Layer 4 of a small transformer language model trained on English Wikipedia (8 layers, counted from 0, width 96).
A neuron's activation on a vector x is GELU(weights . x + bias), where the dot is the dot product.

Input weights of the MLP neurons that the questions are about. A number n stands for (n - 500) times 0.0011.
n11 (bias -0.087): 394,310,543,434,421,373,399,471,460,379,602,320,324,659,606,512,462,488,295,321,402,584,209,463,468,396,336,768,736,370,594,314,656,634,504,500,696,387,508,516,407,525,549,500,749,654,562,537,216,582,470,416,484,362,585,487,524,644,373,443,349,533,264,492,672,712,530,835,631,516,431,504,634,539,480,400,517,408,484,639,586,615,762,572,399,589,448,684,539,599,445,970,826,459,395,671
n27 (bias -0.143): 636,472,513,600,434,522,489,379,458,623,507,518,626,544,493,554,529,482,536,523,511,511,463,464,659,760,389,647,481,332,392,381,364,482,632,396,628,342,661,448,511,634,210,500,500,531,518,732,547,564,763,328,358,372,544,534,412,456,736,326,434,413,500,409,434,458,489,541,517,705,383,338,560,538,382,475,500,762,707,558,651,564,554,511,624,422,175,557,345,450,610,731,814,482,356,545
n29 (bias -0.216): 540,411,701,593,586,662,305,384,417,558,540,549,419,97,388,565,504,504,387,762,563,574,466,480,383,582,730,427,327,678,492,504,371,500,603,298,472,500,633,567,567,369,439,571,725,302,643,340,221,572,450,698,592,523,138,440,666,546,569,488,524,258,618,563,591,547,621,492,778,391,636,500,712,474,689,166,345,467,456,452,674,508,553,500,706,492,534,259,415,375,596,328,448,573,417,542
n42 (bias -0.107): 562,510,270,418,735,535,401,454,544,598,514,633,487,539,555,738,496,654,582,474,361,254,206,747,683,344,479,631,478,457,565,414,452,483,556,393,527,581,479,493,518,622,404,532,237,414,364,517,511,486,230,687,322,573,504,361,551,447,366,490,654,682,475,661,560,647,414,533,493,572,619,546,439,536,445,594,493,493,658,564,514,486,455,507,496,393,388,531,707,452,500,336,231,604,439,367
n43 (bias -0.158): 371,508,606,737,598,651,281,530,586,349,219,398,401,440,674,575,415,566,629,438,690,317,613,479,375,576,404,471,544,608,609,341,487,409,560,508,682,651,525,655,289,517,709,711,434,520,724,352,477,426,379,273,786,248,431,88,451,504,345,504,686,491,627,284,568,565,565,484,520,651,403,702,496,535,101,403,245,271,529,309,408,583,475,405,547,295,487,508,399,575,539,578,576,542,283,474
n52 (bias -0.028): 539,387,561,549,335,728,677,377,544,522,458,543,472,573,423,493,613,439,669,552,201,493,649,575,462,333,490,689,595,622,415,611,412,455,457,591,342,611,360,608,687,805,704,631,303,400,592,553,379,466,480,596,552,663,601,441,640,564,312,542,620,569,602,525,603,570,527,391,560,474,480,677,372,538,471,467,634,563,477,373,536,549,493,446,573,414,534,587,473,568,617,530,396,679,583,419
n56 (bias -0.089): 510,525,581,559,483,524,673,446,326,682,575,399,418,298,709,467,507,552,549,588,384,473,720,609,414,513,405,404,683,389,675,507,388,343,588,658,500,371,381,503,452,450,540,531,359,551,527,390,406,607,599,524,431,533,551,472,487,619,566,174,382,319,338,448,547,654,524,478,618,774,552,656,399,326,608,606,589,410,470,410,391,615,560,585,487,500,490,585,545,513,439,616,525,354,306,682
n70 (bias -0.120): 329,423,678,596,265,599,711,346,484,684,600,461,336,355,409,719,350,458,412,656,418,350,636,517,298,483,161,542,377,693,544,567,521,608,414,416,487,578,412,836,578,606,429,855,529,399,585,538,367,311,249,453,571,486,296,402,570,470,273,679,712,671,570,402,637,508,570,540,858,508,429,651,417,500,471,597,548,346,400,194,601,746,377,578,607,548,460,671,549,529,297,522,437,580,447,334
n71 (bias -0.151): 823,500,790,609,401,371,548,524,508,440,751,655,333,476,488,966,516,322,562,525,532,452,337,442,602,366,406,351,684,492,675,406,402,442,444,496,500,492,211,439,315,311,270,669,550,383,453,666,474,623,645,416,496,679,548,372,534,355,531,349,572,635,398,614,684,443,573,425,470,418,332,488,593,442,376,603,443,599,461,577,262,430,456,609,568,555,665,484,801,520,508,597,345,606,381,561
n78 (bias -0.124): 504,728,500,704,660,508,335,459,486,583,392,496,288,515,637,474,433,475,445,516,477,481,249,500,328,574,482,558,439,374,553,566,767,446,489,507,666,668,584,546,429,640,438,365,370,556,563,607,352,389,402,705,496,471,451,856,468,204,434,536,599,667,153,575,470,550,477,528,468,263,573,342,597,380,449,570,443,459,188,647,522,427,445,640,381,355,435,420,442,475,459,648,449,339,493,352
n107 (bias -0.008): 533,348,554,601,380,438,497,524,654,660,533,394,634,493,523,476,548,550,174,343,420,758,482,534,244,415,503,328,328,400,549,733,480,500,393,369,356,368,439,644,635,646,571,337,487,575,636,476,592,398,483,528,457,564,802,432,441,400,584,513,516,473,665,648,479,601,437,658,419,429,719,542,407,564,523,463,542,579,470,515,443,621,459,580,703,332,504,550,457,386,299,563,399,483,549,468
n109 (bias -0.093): 479,276,658,440,342,500,677,214,370,209,594,623,492,640,845,470,548,645,217,601,158,526,500,423,463,530,479,673,504,322,531,656,677,334,478,285,521,171,474,378,309,487,152,629,808,413,452,522,316,577,407,478,748,490,629,710,466,496,694,351,404,382,378,416,421,508,469,517,617,444,477,252,372,719,539,465,585,360,560,570,578,393,600,504,548,606,468,564,464,393,442,138,551,513,525,608
n110 (bias -0.098): 375,516,516,566,366,558,558,503,307,550,370,301,494,258,539,586,473,559,447,612,619,534,469,398,424,543,540,761,500,262,528,470,573,637,564,596,428,539,351,481,507,543,711,653,392,583,437,630,424,441,520,652,444,725,405,325,539,548,437,451,478,483,707,390,517,629,435,386,596,861,497,548,484,483,526,527,442,497,530,166,467,585,487,527,581,625,361,487,699,381,469,610,440,381,545,380
n123 (bias -0.092): 396,457,593,407,515,667,515,515,629,611,313,592,486,414,556,539,567,438,548,404,432,335,425,637,396,440,623,440,566,543,328,515,551,458,457,503,438,453,455,444,407,515,686,441,283,685,494,418,602,669,596,457,423,369,565,630,541,509,635,491,564,387,412,453,295,608,335,440,215,611,569,553,556,579,643,355,255,524,592,418,488,560,649,463,534,520,465,569,494,380,383,609,478,479,503,403
n130 (bias -0.047): 631,445,590,688,457,727,511,540,576,429,468,540,527,620,486,593,283,458,550,530,324,529,296,298,531,378,610,753,567,370,467,546,347,718,420,653,472,409,236,437,533,493,472,493,496,575,813,424,695,504,449,525,528,464,383,470,535,434,653,616,593,373,370,392,511,680,522,527,434,600,354,379,690,530,270,568,702,392,422,666,593,677,594,559,605,423,635,702,564,660,621,559,359,579,639,556
n156 (bias 0.057): 506,654,492,662,583,575,476,503,693,439,466,586,492,337,523,541,465,428,676,509,545,598,300,621,564,494,471,564,415,294,539,544,430,273,530,477,500,421,564,497,276,450,517,404,526,327,497,497,567,351,353,619,584,335,644,466,389,440,410,517,500,373,442,466,387,590,413,302,424,410,518,452,480,454,480,412,686,565,451,326,390,526,344,539,506,621,521,497,433,486,449,524,547,462,642,669
n157 (bias -0.090): 402,409,649,605,481,419,434,519,548,608,574,450,557,412,306,206,277,504,440,504,348,638,579,466,485,329,617,383,555,540,378,371,489,537,527,266,343,356,489,419,865,447,639,430,515,464,557,706,488,595,617,670,414,580,667,468,283,446,752,358,540,508,311,625,277,628,602,598,668,598,551,620,608,604,489,261,484,531,583,488,523,571,473,547,412,333,421,481,627,575,535,539,927,579,441,720
n160 (bias -0.067): 483,347,569,497,726,527,486,575,400,538,389,628,522,527,464,341,365,632,503,511,298,236,465,470,519,366,510,583,621,576,427,453,556,428,378,586,200,344,437,523,285,567,619,456,421,443,369,560,478,674,329,663,447,452,620,433,571,633,480,467,455,352,493,552,486,393,400,570,471,566,608,644,641,570,615,791,569,406,543,551,410,573,493,555,439,506,559,751,203,536,619,383,578,533,623,593
n161 (bias -0.061): 556,381,394,694,515,461,512,580,215,532,463,416,400,515,337,515,450,481,664,620,570,485,328,257,355,610,504,470,265,424,648,500,725,533,404,271,493,452,373,591,407,515,605,882,396,464,651,546,566,704,457,650,735,508,693,520,500,307,627,452,271,649,531,676,400,551,298,572,500,534,268,380,422,508,455,447,496,371,418,533,395,466,261,663,462,404,575,466,543,575,169,496,524,538,434,492
n171 (bias -0.170): 493,289,594,593,339,408,659,581,514,442,578,467,319,460,440,558,877,553,486,462,507,764,515,321,517,518,582,701,391,479,522,489,619,454,658,457,543,626,504,489,522,449,572,500,546,434,587,471,476,425,708,706,586,576,359,527,419,367,385,372,458,343,526,507,518,521,493,421,563,367,526,308,379,584,454,543,474,394,168,39,478,614,704,600,581,486,205,575,473,643,411,433,381,442,521,377
n174 (bias -0.072): 367,452,625,221,486,589,582,554,425,427,582,178,430,378,493,533,449,441,503,436,521,306,417,331,497,500,596,817,570,439,441,503,570,454,568,510,338,464,307,461,788,241,360,548,523,510,645,530,442,580,624,708,500,299,397,567,507,531,470,325,545,419,517,451,531,574,566,497,616,603,647,359,418,440,603,507,638,480,490,525,573,596,392,593,466,274,563,656,567,434,668,548,415,483,428,420
n184 (bias -0.125): 565,406,389,374,475,353,659,704,480,140,267,388,368,243,597,785,388,492,484,439,407,446,402,443,692,451,423,406,564,523,657,565,635,577,537,679,145,508,561,536,714,442,626,466,690,394,529,714,562,568,584,521,642,609,210,271,416,433,504,573,571,310,526,599,646,413,593,496,457,537,688,550,347,435,678,525,433,165,541,739,598,468,442,403,550,562,732,516,453,484,525,546,260,173,436,542
n199 (bias -0.104): 442,511,397,387,467,571,552,355,464,465,504,671,163,649,410,558,314,431,453,512,331,560,447,547,613,198,558,489,519,500,405,398,427,637,403,420,453,582,518,311,526,688,467,624,609,254,452,515,480,607,613,597,576,459,564,380,393,466,504,612,482,344,424,464,545,699,247,448,606,639,381,466,543,404,511,489,394,681,533,571,507,594,747,538,552,121,512,881,473,413,496,519,590,628,361,527
n214 (bias -0.103): 324,491,482,447,585,532,481,557,360,459,521,453,346,513,466,435,503,629,469,579,593,383,503,485,584,647,438,556,490,455,481,406,351,463,767,488,207,673,366,618,622,434,528,381,392,425,494,352,418,510,805,389,457,406,612,503,464,506,547,546,443,393,481,724,659,485,616,589,404,578,520,519,478,415,389,400,741,582,509,514,369,636,481,674,494,386,323,435,579,525,375,406,640,447,558,552
n215 (bias -0.048): 632,556,432,589,568,438,473,423,323,536,489,388,643,465,543,436,424,400,460,255,545,450,428,644,634,564,405,517,455,456,479,459,341,580,494,416,431,661,584,483,592,646,451,455,314,481,430,637,525,603,482,420,405,387,741,420,517,331,552,451,573,658,452,452,642,508,518,597,517,465,657,568,400,552,626,419,470,614,580,255,532,644,596,431,553,576,622,532,366,448,500,542,620,457,463,314
n262 (bias -0.225): 445,152,584,597,561,154,360,548,400,520,429,677,536,400,445,862,470,677,318,355,518,513,314,623,549,217,326,653,318,414,620,423,419,567,435,402,403,587,560,836,465,607,542,399,660,480,556,375,374,682,421,461,356,633,706,423,458,452,492,265,496,552,131,815,752,417,588,366,401,513,554,369,454,347,390,603,474,586,390,380,487,555,595,329,448,500,598,766,366,538,653,434,632,521,745,641
n353 (bias -0.164): 430,542,526,484,508,617,427,793,511,534,550,572,713,476,465,453,880,578,473,579,403,456,316,371,614,746,328,531,307,357,525,732,547,259,375,578,597,385,359,630,662,532,504,407,664,387,496,520,612,319,476,580,414,189,508,592,677,561,422,675,359,684,541,596,388,359,313,380,652,296,430,411,698,670,449,393,257,552,332,590,539,398,508,496,472,582,306,480,405,700,750,414,433,319,619,488
n354 (bias 0.021): 655,547,586,500,419,528,607,637,402,631,322,531,529,553,621,576,609,449,524,692,367,528,541,473,479,562,622,485,277,559,439,521,580,503,538,421,467,485,430,342,525,444,616,478,548,547,580,407,513,612,513,559,488,425,550,594,533,387,344,364,491,612,449,488,512,702,256,494,559,451,330,538,325,697,549,518,475,357,512,434,274,330,463,642,537,428,545,330,352,521,330,563,706,610,315,608
n363 (bias -0.114): 464,474,306,543,425,431,452,544,461,449,326,510,544,625,523,667,402,582,520,397,373,378,458,556,272,406,513,387,615,458,354,490,470,507,388,596,454,484,733,529,620,466,470,545,441,593,557,443,515,469,418,861,384,712,641,341,435,599,533,727,400,605,622,461,554,438,586,593,735,460,430,493,553,655,470,490,579,307,546,203,447,487,268,596,374,459,461,520,367,716,579,541,489,587,451,323
n364 (bias -0.211): 286,343,387,603,539,518,314,522,508,356,504,869,615,518,521,418,395,538,594,276,229,614,289,526,375,461,479,440,460,455,671,509,526,756,738,169,380,441,349,563,549,548,590,385,410,488,317,461,340,829,638,443,817,572,629,317,273,686,332,751,613,320,586,714,333,492,562,537,291,496,627,389,598,523,346,517,540,500,513,664,547,667,578,469,698,333,514,466,423,616,234,496,661,565,850,473
n370 (bias -0.116): 537,816,489,593,409,327,611,286,394,454,459,378,504,534,352,515,618,652,370,635,515,401,500,686,363,899,433,807,317,507,590,714,504,581,324,448,533,339,694,536,454,523,567,589,626,414,410,436,402,508,330,553,556,271,496,607,540,473,571,385,543,443,258,453,500,456,473,679,493,478,445,331,426,397,548,519,728,439,507,553,507,574,697,334,550,578,504,448,602,515,815,461,244,440,467,671
n377 (bias -0.109): 450,586,436,593,547,570,482,613,472,418,451,405,524,609,549,836,656,486,774,652,404,420,444,543,466,460,450,650,407,483,403,461,468,670,416,629,677,542,482,249,691,612,532,430,472,638,262,594,445,560,467,383,567,189,378,496,399,496,575,468,763,536,470,273,456,330,481,469,472,507,429,721,613,526,596,464,511,583,397,282,454,546,413,245,708,473,293,415,579,407,636,537,347,593,633,340

Each question shows a token from some text and the vector x that enters the MLP there. A number n stands for (n - 500) times 0.011.

"no": 382,472,715,589,491,467,525,481,601,581,480,329,627,454,437,444,379,439,500,551,916,643,515,364,628,335,746,328,305,457,687,534,435,643,584,647,589,472,677,532,264,494,488,501,545,575,380,261,654,662,312,230,520,482,320,615,465,749,615,463,615,511,583,284,627,488,471,484,555,326,443,448,412,391,549,547,482,520,616,498,533,488,197,545,456,682,622,630,316,419,527,345,368,445,478,587
Which neuron fires most, and how strongly? n29, at about 2

" this": 138,664,660,446,399,423,692,552,700,661,474,153,521,683,506,387,384,342,530,418,702,537,613,412,695,445,546,566,291,427,553,617,437,675,444,447,538,704,610,546,334,338,499,425,482,567,298,483,570,523,509,180,313,569,414,661,444,634,490,587,507,630,566,260,540,569,561,503,539,427,466,582,494,462,487,423,611,578,455,440,575,575,338,748,359,672,508,598,393,555,392,427,315,461,389,690
Which of these neurons fires most? n70

" Di": 318,578,485,434,411,541,612,440,430,443,491,285,585,667,475,270,446,368,390,361,688,370,696,271,806,437,803,602,381,342,664,531,423,642,526,570,578,672,590,631,482,617,548,362,520,598,356,473,533,695,571,440,424,568,369,615,489,670,374,516,537,628,559,381,406,363,492,585,488,447,408,415,437,307,430,529,516,820,862,557,480,442,344,552,423,632,708,509,502,419,510,369,197,519,479,510
Which of these neurons fires most? n174

"ne": 514,679,528,382,303,427,620,593,572,740,455,248,533,680,528,325,459,282,526,378,717,553,568,461,669,383,482,355,261,493,734,592,490,638,393,543,544,532,699,368,335,503,504,458,516,547,433,481,610,581,525,185,378,543,347,732,528,785,423,515,552,577,507,390,523,552,487,563,606,427,372,722,386,427,532,460,530,570,647,423,335,601,346,717,336,684,459,610,345,451,426,301,329,430,522,664
Which neuron fires most, and how strongly? n354, at about 1.4

"ttle": 424,675,645,571,537,400,532,592,786,454,568,435,652,584,451,507,327,412,531,475,610,580,606,428,498,491,653,392,291,340,741,523,416,462,680,585,489,611,605,460,313,301,784,374,317,722,380,367,452,470,587,379,400,692,505,507,472,502,422,420,282,523,592,494,620,462,429,464,582,451,443,685,489,331,542,417,472,707,587,646,574,566,241,621,385,667,454,589,247,381,394,303,503,444,416,695
Which of these neurons fires most? n156

"-": 463,389,514,547,350,408,646,319,556,582,622,359,458,530,478,347,490,284,587,343,765,448,524,157,702,465,809,587,392,561,573,225,372,532,682,623,643,607,617,473,350,646,483,491,618,588,327,482,519,563,477,352,524,686,610,591,411,641,385,508,555,681,543,365,460,391,559,498,568,370,501,584,318,403,455,436,534,596,718,556,612,470,449,616,368,684,617,556,299,340,526,519,189,552,447,597
Which of these neurons fires most? n215

"\"": 470,564,527,502,513,502,639,546,538,721,536,253,566,741,558,345,470,282,507,557,604,454,618,361,494,443,736,411,455,362,624,555,451,571,693,535,548,768,512,506,322,442,654,398,476,641,434,500,584,553,419,255,478,598,426,720,391,485,405,417,560,627,656,476,551,462,393,544,533,387,300,558,493,599,495,423,517,565,493,619,381,414,306,843,215,506,458,548,428,606,373,303,193,678,431,673
Which three neurons fire most, strongest first? n354, n161, n78

"red": 215,558,417,506,305,492,619,563,617,623,626,421,649,548,583,480,348,404,456,349,360,444,462,510,652,385,511,483,354,330,713,378,463,487,754,362,535,632,568,494,322,480,572,235,421,630,400,332,686,657,469,288,403,541,515,623,385,708,280,497,590,687,668,685,504,548,486,521,437,547,527,647,567,441,412,535,454,571,673,679,470,506,387,622,323,663,553,482,452,568,399,432,156,625,518,603
Which of these neurons fires most? n364

" International": 370,369,619,302,426,531,584,649,459,700,400,250,563,677,527,273,364,254,512,434,648,665,697,403,554,435,732,521,327,434,620,553,533,688,601,718,646,609,635,505,417,393,601,438,532,606,375,512,651,755,492,168,251,577,399,584,373,533,596,390,362,546,700,439,469,514,463,608,386,497,458,540,512,401,617,410,527,547,477,519,591,480,557,633,419,480,480,675,407,503,600,130,285,640,369,494
Which of these neurons fires most? n174

"ack": 283,577,511,564,295,383,577,484,590,627,527,336,414,852,381,308,153,484,570,438,494,694,798,316,685,381,517,394,382,404,610,519,327,517,583,462,532,499,595,583,473,453,486,468,672,546,294,488,499,552,708,285,332,673,580,573,553,665,328,574,515,509,518,451,545,638,439,550,542,225,406,544,543,541,636,377,506,513,798,656,528,356,460,505,466,560,567,485,523,526,556,250,382,551,493,607
Which three neurons fire most, strongest first? n157, n199, n109

"d": 251,517,539,387,427,279,574,403,527,412,512,315,652,694,650,346,315,329,602,474,446,551,655,323,632,423,686,313,416,434,677,580,390,609,701,537,657,701,623,558,325,495,493,332,453,580,393,376,669,552,523,447,470,808,561,582,367,616,287,408,576,620,608,407,650,336,588,598,563,422,407,527,534,317,559,465,492,575,663,482,495,480,496,631,344,651,544,502,267,556,576,331,264,620,544,591
Which two neurons fire most, strongest first? n363, n215

"s": 440,568,467,473,351,481,546,458,425,587,558,395,562,441,566,268,253,435,785,526,642,659,652,596,657,377,632,369,561,369,626,459,354,541,704,465,643,749,624,428,445,260,590,333,427,614,439,412,746,473,459,296,308,788,511,764,464,510,456,553,439,644,621,462,534,532,416,391,324,377,318,615,445,493,608,514,579,709,509,551,494,374,318,705,482,568,465,559,433,472,518,255,297,600,423,575
Which two neurons fire most, strongest first? n156, n354

"ical": 212,476,578,327,411,573,445,523,637,644,508,401,584,578,452,435,446,363,695,377,592,560,651,331,480,306,601,474,436,303,658,349,451,599,695,496,407,501,755,494,305,409,621,374,381,481,252,430,670,704,385,344,501,632,530,614,316,637,540,519,423,598,830,503,502,444,511,664,505,351,439,590,510,576,546,444,550,525,647,525,641,556,323,699,372,569,447,660,426,554,488,400,271,407,410,732
Which of these neurons fires most? n364

" be": 338,599,501,512,292,407,724,422,640,462,577,469,545,616,533,352,513,259,518,471,430,599,544,457,616,310,571,660,537,210,692,492,410,583,484,603,457,627,544,431,200,474,680,296,426,786,468,548,534,538,497,257,419,572,568,502,518,611,405,476,432,633,584,360,550,482,493,516,504,489,337,724,424,439,421,433,613,772,582,622,451,487,409,784,156,608,526,545,444,453,572,298,403,484,585,646
Which three neurons fire most, strongest first? n11, n156, n52

")": 435,670,494,510,365,378,641,505,404,623,544,331,445,680,647,415,442,420,585,492,579,527,558,453,528,477,673,507,475,445,497,542,286,590,610,414,548,755,495,392,365,536,557,381,467,692,326,553,654,642,482,291,433,776,368,606,437,546,378,438,406,655,739,571,584,438,377,412,544,417,411,672,340,451,484,313,463,886,611,667,604,491,382,760,311,480,382,425,367,564,572,306,179,646,440,569
Which of these neurons fires most? n42

" O": 253,456,641,432,280,485,685,428,456,522,447,373,388,762,633,206,423,309,494,445,677,475,744,277,599,392,556,646,470,487,531,447,370,671,565,479,572,722,556,647,539,562,640,320,478,571,352,489,529,611,400,418,417,652,521,480,653,763,414,508,530,592,562,435,542,381,540,510,486,437,360,516,371,387,554,428,505,803,718,622,483,503,364,595,322,640,495,644,461,342,620,373,195,523,539,480
Which of these neurons fires most? n52

":": 294,440,490,483,354,511,619,419,634,762,523,306,475,597,407,246,470,415,565,469,469,474,527,470,580,414,846,513,535,456,525,482,443,576,678,498,658,621,692,515,329,469,601,267,388,842,287,536,684,585,461,428,390,610,408,598,363,569,309,487,479,650,535,479,396,451,494,526,380,538,370,643,379,465,499,415,584,583,578,656,634,363,480,792,440,511,496,653,512,514,664,290,136,614,450,471
Which neuron fires most, and how strongly? n42, at about 1.6

"z": 201,458,423,357,335,362,505,403,471,520,460,277,429,587,547,255,397,358,586,373,474,636,640,415,454,426,759,395,522,575,602,496,393,597,559,571,548,707,486,472,395,611,549,361,355,672,430,444,743,557,410,422,350,649,489,721,456,511,656,545,503,639,736,451,681,455,469,437,416,553,264,742,416,488,672,396,483,535,552,641,511,296,500,652,383,625,351,560,466,733,449,332,328,767,558,644
Which two neurons fire most, strongest first? n52, n363

"ing": 155,566,487,512,500,531,537,483,755,539,476,284,543,443,659,439,406,440,556,450,628,571,610,438,462,288,600,407,349,341,543,286,489,634,707,536,672,600,583,485,391,363,658,387,440,564,463,422,564,483,379,281,596,575,506,646,466,455,334,470,533,527,545,478,442,504,456,625,422,485,460,717,470,561,419,366,458,505,631,563,521,577,496,769,399,701,547,560,457,595,374,416,120,722,420,808
Which neuron fires most, and how strongly? n43, at about 3.4

"mo": 240,546,587,359,476,510,561,479,579,586,553,378,635,680,475,500,251,346,443,468,503,574,658,500,574,471,650,355,362,641,463,555,422,644,372,732,640,678,753,462,332,359,668,401,383,792,206,448,711,665,501,299,322,628,193,592,326,695,494,498,533,534,580,563,587,326,462,613,366,498,434,655,338,457,591,491,462,519,569,587,408,499,475,574,488,602,473,651,359,515,491,392,279,495,434,535
Which neuron fires most, and how strongly? n123, at about 1.9

"ow": 382,459,409,498,232,439,638,568,601,550,797,426,592,720,546,365,112,386,523,448,603,418,619,385,552,435,638,315,434,442,710,576,422,567,491,577,588,663,635,418,376,553,451,337,408,627,320,419,571,563,551,240,402,656,577,494,489,599,400,404,465,443,501,413,636,357,477,523,443,599,375,752,581,618,608,410,466,663,569,713,482,469,242,567,452,596,391,464,493,542,703,299,438,728,397,650
Which three neurons fire most, strongest first? n71, n157, n27

"y": 457,489,579,497,411,315,675,588,579,397,567,245,497,598,507,349,247,440,458,495,650,423,589,465,704,469,648,385,315,549,682,420,354,617,402,442,606,613,581,360,355,523,667,446,431,569,359,477,613,504,534,222,368,763,403,487,461,619,468,422,461,606,754,497,625,381,614,484,604,488,412,692,494,477,427,529,469,593,721,895,512,410,384,608,404,451,372,745,278,498,445,459,358,530,365,639
Which neuron fires most, and how strongly? n184, at about 1.4

" she": 170,661,607,384,295,414,650,452,525,540,573,321,433,590,589,513,429,301,614,446,557,617,574,349,610,440,461,589,422,393,763,531,349,725,375,465,389,746,513,567,285,665,565,409,526,750,382,425,596,479,483,334,430,574,382,599,586,628,492,503,513,610,433,369,515,421,539,482,499,481,352,623,528,510,503,236,588,622,692,647,505,472,274,704,272,636,557,557,405,416,417,399,336,417,641,763
Which three neurons fire most, strongest first? n11, n70, n214

" Film": 319,410,580,407,494,577,641,556,437,472,441,298,486,641,433,371,301,478,459,468,693,756,724,481,567,476,849,615,398,366,611,583,386,636,639,628,661,600,648,499,494,441,692,432,585,680,350,515,633,701,494,282,367,482,464,655,431,548,584,505,388,630,706,429,465,406,456,486,440,424,381,425,647,402,534,386,474,608,659,525,471,318,541,585,360,468,430,620,354,537,488,144,134,615,418,507
Which of these neurons fires most? n377

"C": 264,504,543,550,478,445,604,524,496,471,375,344,662,758,498,415,517,290,565,453,649,673,657,243,492,500,729,449,319,403,500,447,323,483,571,650,615,589,401,549,485,435,501,436,592,392,351,340,396,490,512,281,373,673,567,646,519,820,558,477,404,612,615,398,630,424,442,568,562,403,391,439,583,434,839,674,531,651,684,719,583,358,346,620,469,534,415,498,319,479,538,257,376,523,323,614
Which neuron fires most, and how strongly? n353, at about 0.62

"ic": 402,414,490,481,334,496,685,439,578,628,493,373,549,459,658,209,510,397,460,371,450,610,839,480,595,456,621,368,363,399,759,311,461,510,605,502,603,683,557,593,392,534,522,392,578,460,332,546,701,568,540,360,483,511,433,783,480,681,367,429,500,593,562,421,472,223,635,697,411,561,305,503,463,456,607,401,598,446,494,582,395,454,632,548,357,594,450,741,472,481,352,445,379,640,198,729
Which of these neurons fires most? n56

"se": 530,535,514,348,460,345,474,559,683,441,451,325,537,536,442,417,337,439,550,309,665,645,695,520,558,521,697,428,376,456,621,539,478,565,616,581,549,608,547,359,306,390,748,435,520,866,340,347,594,593,494,375,135,645,488,680,536,572,611,527,313,588,752,423,638,357,459,425,519,407,284,660,455,391,684,399,465,444,680,676,569,366,365,640,503,668,357,606,486,545,323,307,413,421,468,550
Which three neurons fire most, strongest first? n123, n354, n110

"ull": 383,666,540,623,260,525,520,511,574,474,326,372,778,578,483,300,325,340,459,502,557,743,709,250,764,426,488,668,374,400,582,417,520,469,674,562,550,505,647,490,323,414,574,519,504,505,576,416,612,429,609,302,532,554,636,751,518,545,463,500,409,442,584,531,483,485,615,517,611,391,265,578,595,333,592,418,521,397,650,582,482,385,467,620,297,537,484,381,367,387,452,178,428,741,547,684
Which neuron fires most, and how strongly? n109, at about 1.9

" ": 385,602,584,672,197,498,620,344,654,553,503,335,586,593,618,365,383,299,513,408,744,464,469,300,633,457,738,727,462,420,670,356,373,586,600,580,566,592,649,416,253,604,571,298,460,571,569,444,551,603,472,287,350,715,394,469,441,619,390,416,471,714,400,368,540,528,518,514,359,475,330,476,395,363,518,416,507,701,553,555,491,508,326,741,455,606,588,522,422,447,693,355,301,585,536,722
Which of these neurons fires most? n130

" Dr": 157,550,503,405,327,506,620,344,568,506,447,306,622,690,326,411,403,382,421,393,653,518,660,478,769,485,794,491,459,442,602,623,418,605,552,504,579,592,551,567,402,585,638,314,610,632,331,238,449,612,569,434,321,610,491,583,385,641,479,571,501,634,695,367,472,445,529,342,482,628,312,630,571,153,645,432,491,726,730,575,535,304,458,595,483,407,490,610,430,450,640,341,269,614,484,606
Which of these neurons fires most? n199

"put": 112,594,414,600,391,406,682,537,692,579,570,339,622,551,453,362,274,424,514,405,522,558,651,277,686,387,531,542,207,340,624,661,423,478,531,618,530,734,640,594,375,559,566,295,507,482,497,428,675,638,396,310,563,452,532,597,554,566,379,434,482,694,496,351,574,405,441,471,535,391,351,424,570,280,604,489,461,570,430,600,713,448,390,631,424,681,630,405,377,564,593,460,317,691,552,706
Which of these neurons fires most? n353

"al": 326,496,461,351,431,439,634,650,427,493,363,464,568,600,633,441,417,398,551,498,618,570,725,475,407,405,870,373,488,463,541,470,528,555,540,482,620,549,662,447,184,378,664,476,429,466,279,457,588,606,466,425,412,739,304,652,390,521,559,515,613,498,721,369,633,308,357,500,419,495,410,580,586,510,653,476,414,520,558,642,699,522,420,655,340,641,251,689,342,529,440,383,295,749,343,615
Which neuron fires most, and how strongly? n123, at about 1.5

"e": 475,618,568,292,417,435,455,553,530,525,593,356,420,511,427,376,399,409,511,364,732,599,787,442,560,443,659,197,456,419,772,434,417,554,489,529,469,669,478,440,256,533,660,411,393,693,428,381,524,722,470,370,539,778,373,615,369,626,522,442,256,655,705,410,695,311,391,460,585,540,399,678,453,358,546,323,508,628,800,579,588,544,344,534,565,606,452,631,418,513,366,396,407,536,491,545
Which of these neurons fires most? n56

"udi": 282,572,534,531,415,520,580,621,547,567,461,324,551,504,323,312,293,490,601,531,626,664,512,444,578,369,736,644,245,492,643,689,440,571,584,553,645,456,625,401,330,488,611,575,654,488,366,377,658,640,536,121,319,640,258,575,476,637,441,567,527,534,704,382,533,470,437,448,639,222,435,327,362,437,684,512,392,702,562,635,601,473,303,550,465,695,570,623,322,539,478,395,433,580,273,576
Which two neurons fire most, strongest first? n29, n354

" as": 429,482,485,461,449,493,703,454,693,645,593,268,552,497,524,348,566,267,517,472,647,582,614,382,611,337,707,443,574,304,576,336,425,676,407,552,714,636,497,592,402,522,585,469,509,670,512,487,740,575,446,303,470,510,413,662,424,496,407,458,465,665,610,283,411,388,354,484,426,538,368,669,425,324,396,368,484,776,563,458,562,594,500,731,458,557,426,583,446,401,640,305,155,779,427,610
Which of these neurons fires most? n377

"et": 392,546,524,454,411,308,395,539,538,527,487,319,451,679,538,315,409,447,691,520,622,828,770,326,426,285,656,220,477,393,453,440,328,595,701,381,575,643,430,581,362,434,573,440,440,756,349,487,673,725,630,481,391,621,477,597,329,642,514,461,367,544,640,525,571,588,445,531,426,444,429,583,550,464,711,353,406,635,565,589,638,437,563,469,442,693,329,599,393,460,538,220,358,548,466,687
Which two neurons fire most, strongest first? n157, n123

" Ba": 250,594,714,536,399,491,644,418,404,508,426,419,493,775,399,339,396,272,411,495,577,524,648,317,577,441,547,501,376,558,634,539,381,545,662,569,543,651,666,538,523,505,726,329,433,715,315,481,587,497,596,237,294,639,486,651,577,569,507,528,444,579,473,401,431,421,506,507,572,507,444,366,260,418,488,518,579,784,698,600,629,478,358,573,391,765,557,464,438,352,592,236,206,670,513,531
Which three neurons fire most, strongest first? n370, n214, n52

" h": 236,516,625,576,345,559,608,228,641,440,452,379,545,659,335,455,418,340,532,532,689,683,397,321,633,495,561,480,532,355,618,606,361,580,665,552,552,534,587,547,353,628,558,368,576,601,272,273,538,508,470,289,302,562,460,694,599,727,467,618,469,643,491,305,509,393,574,426,555,561,375,567,473,449,534,428,597,754,675,547,674,415,291,722,538,581,494,524,285,351,496,304,295,583,477,634
Which of these neurons fires most? n27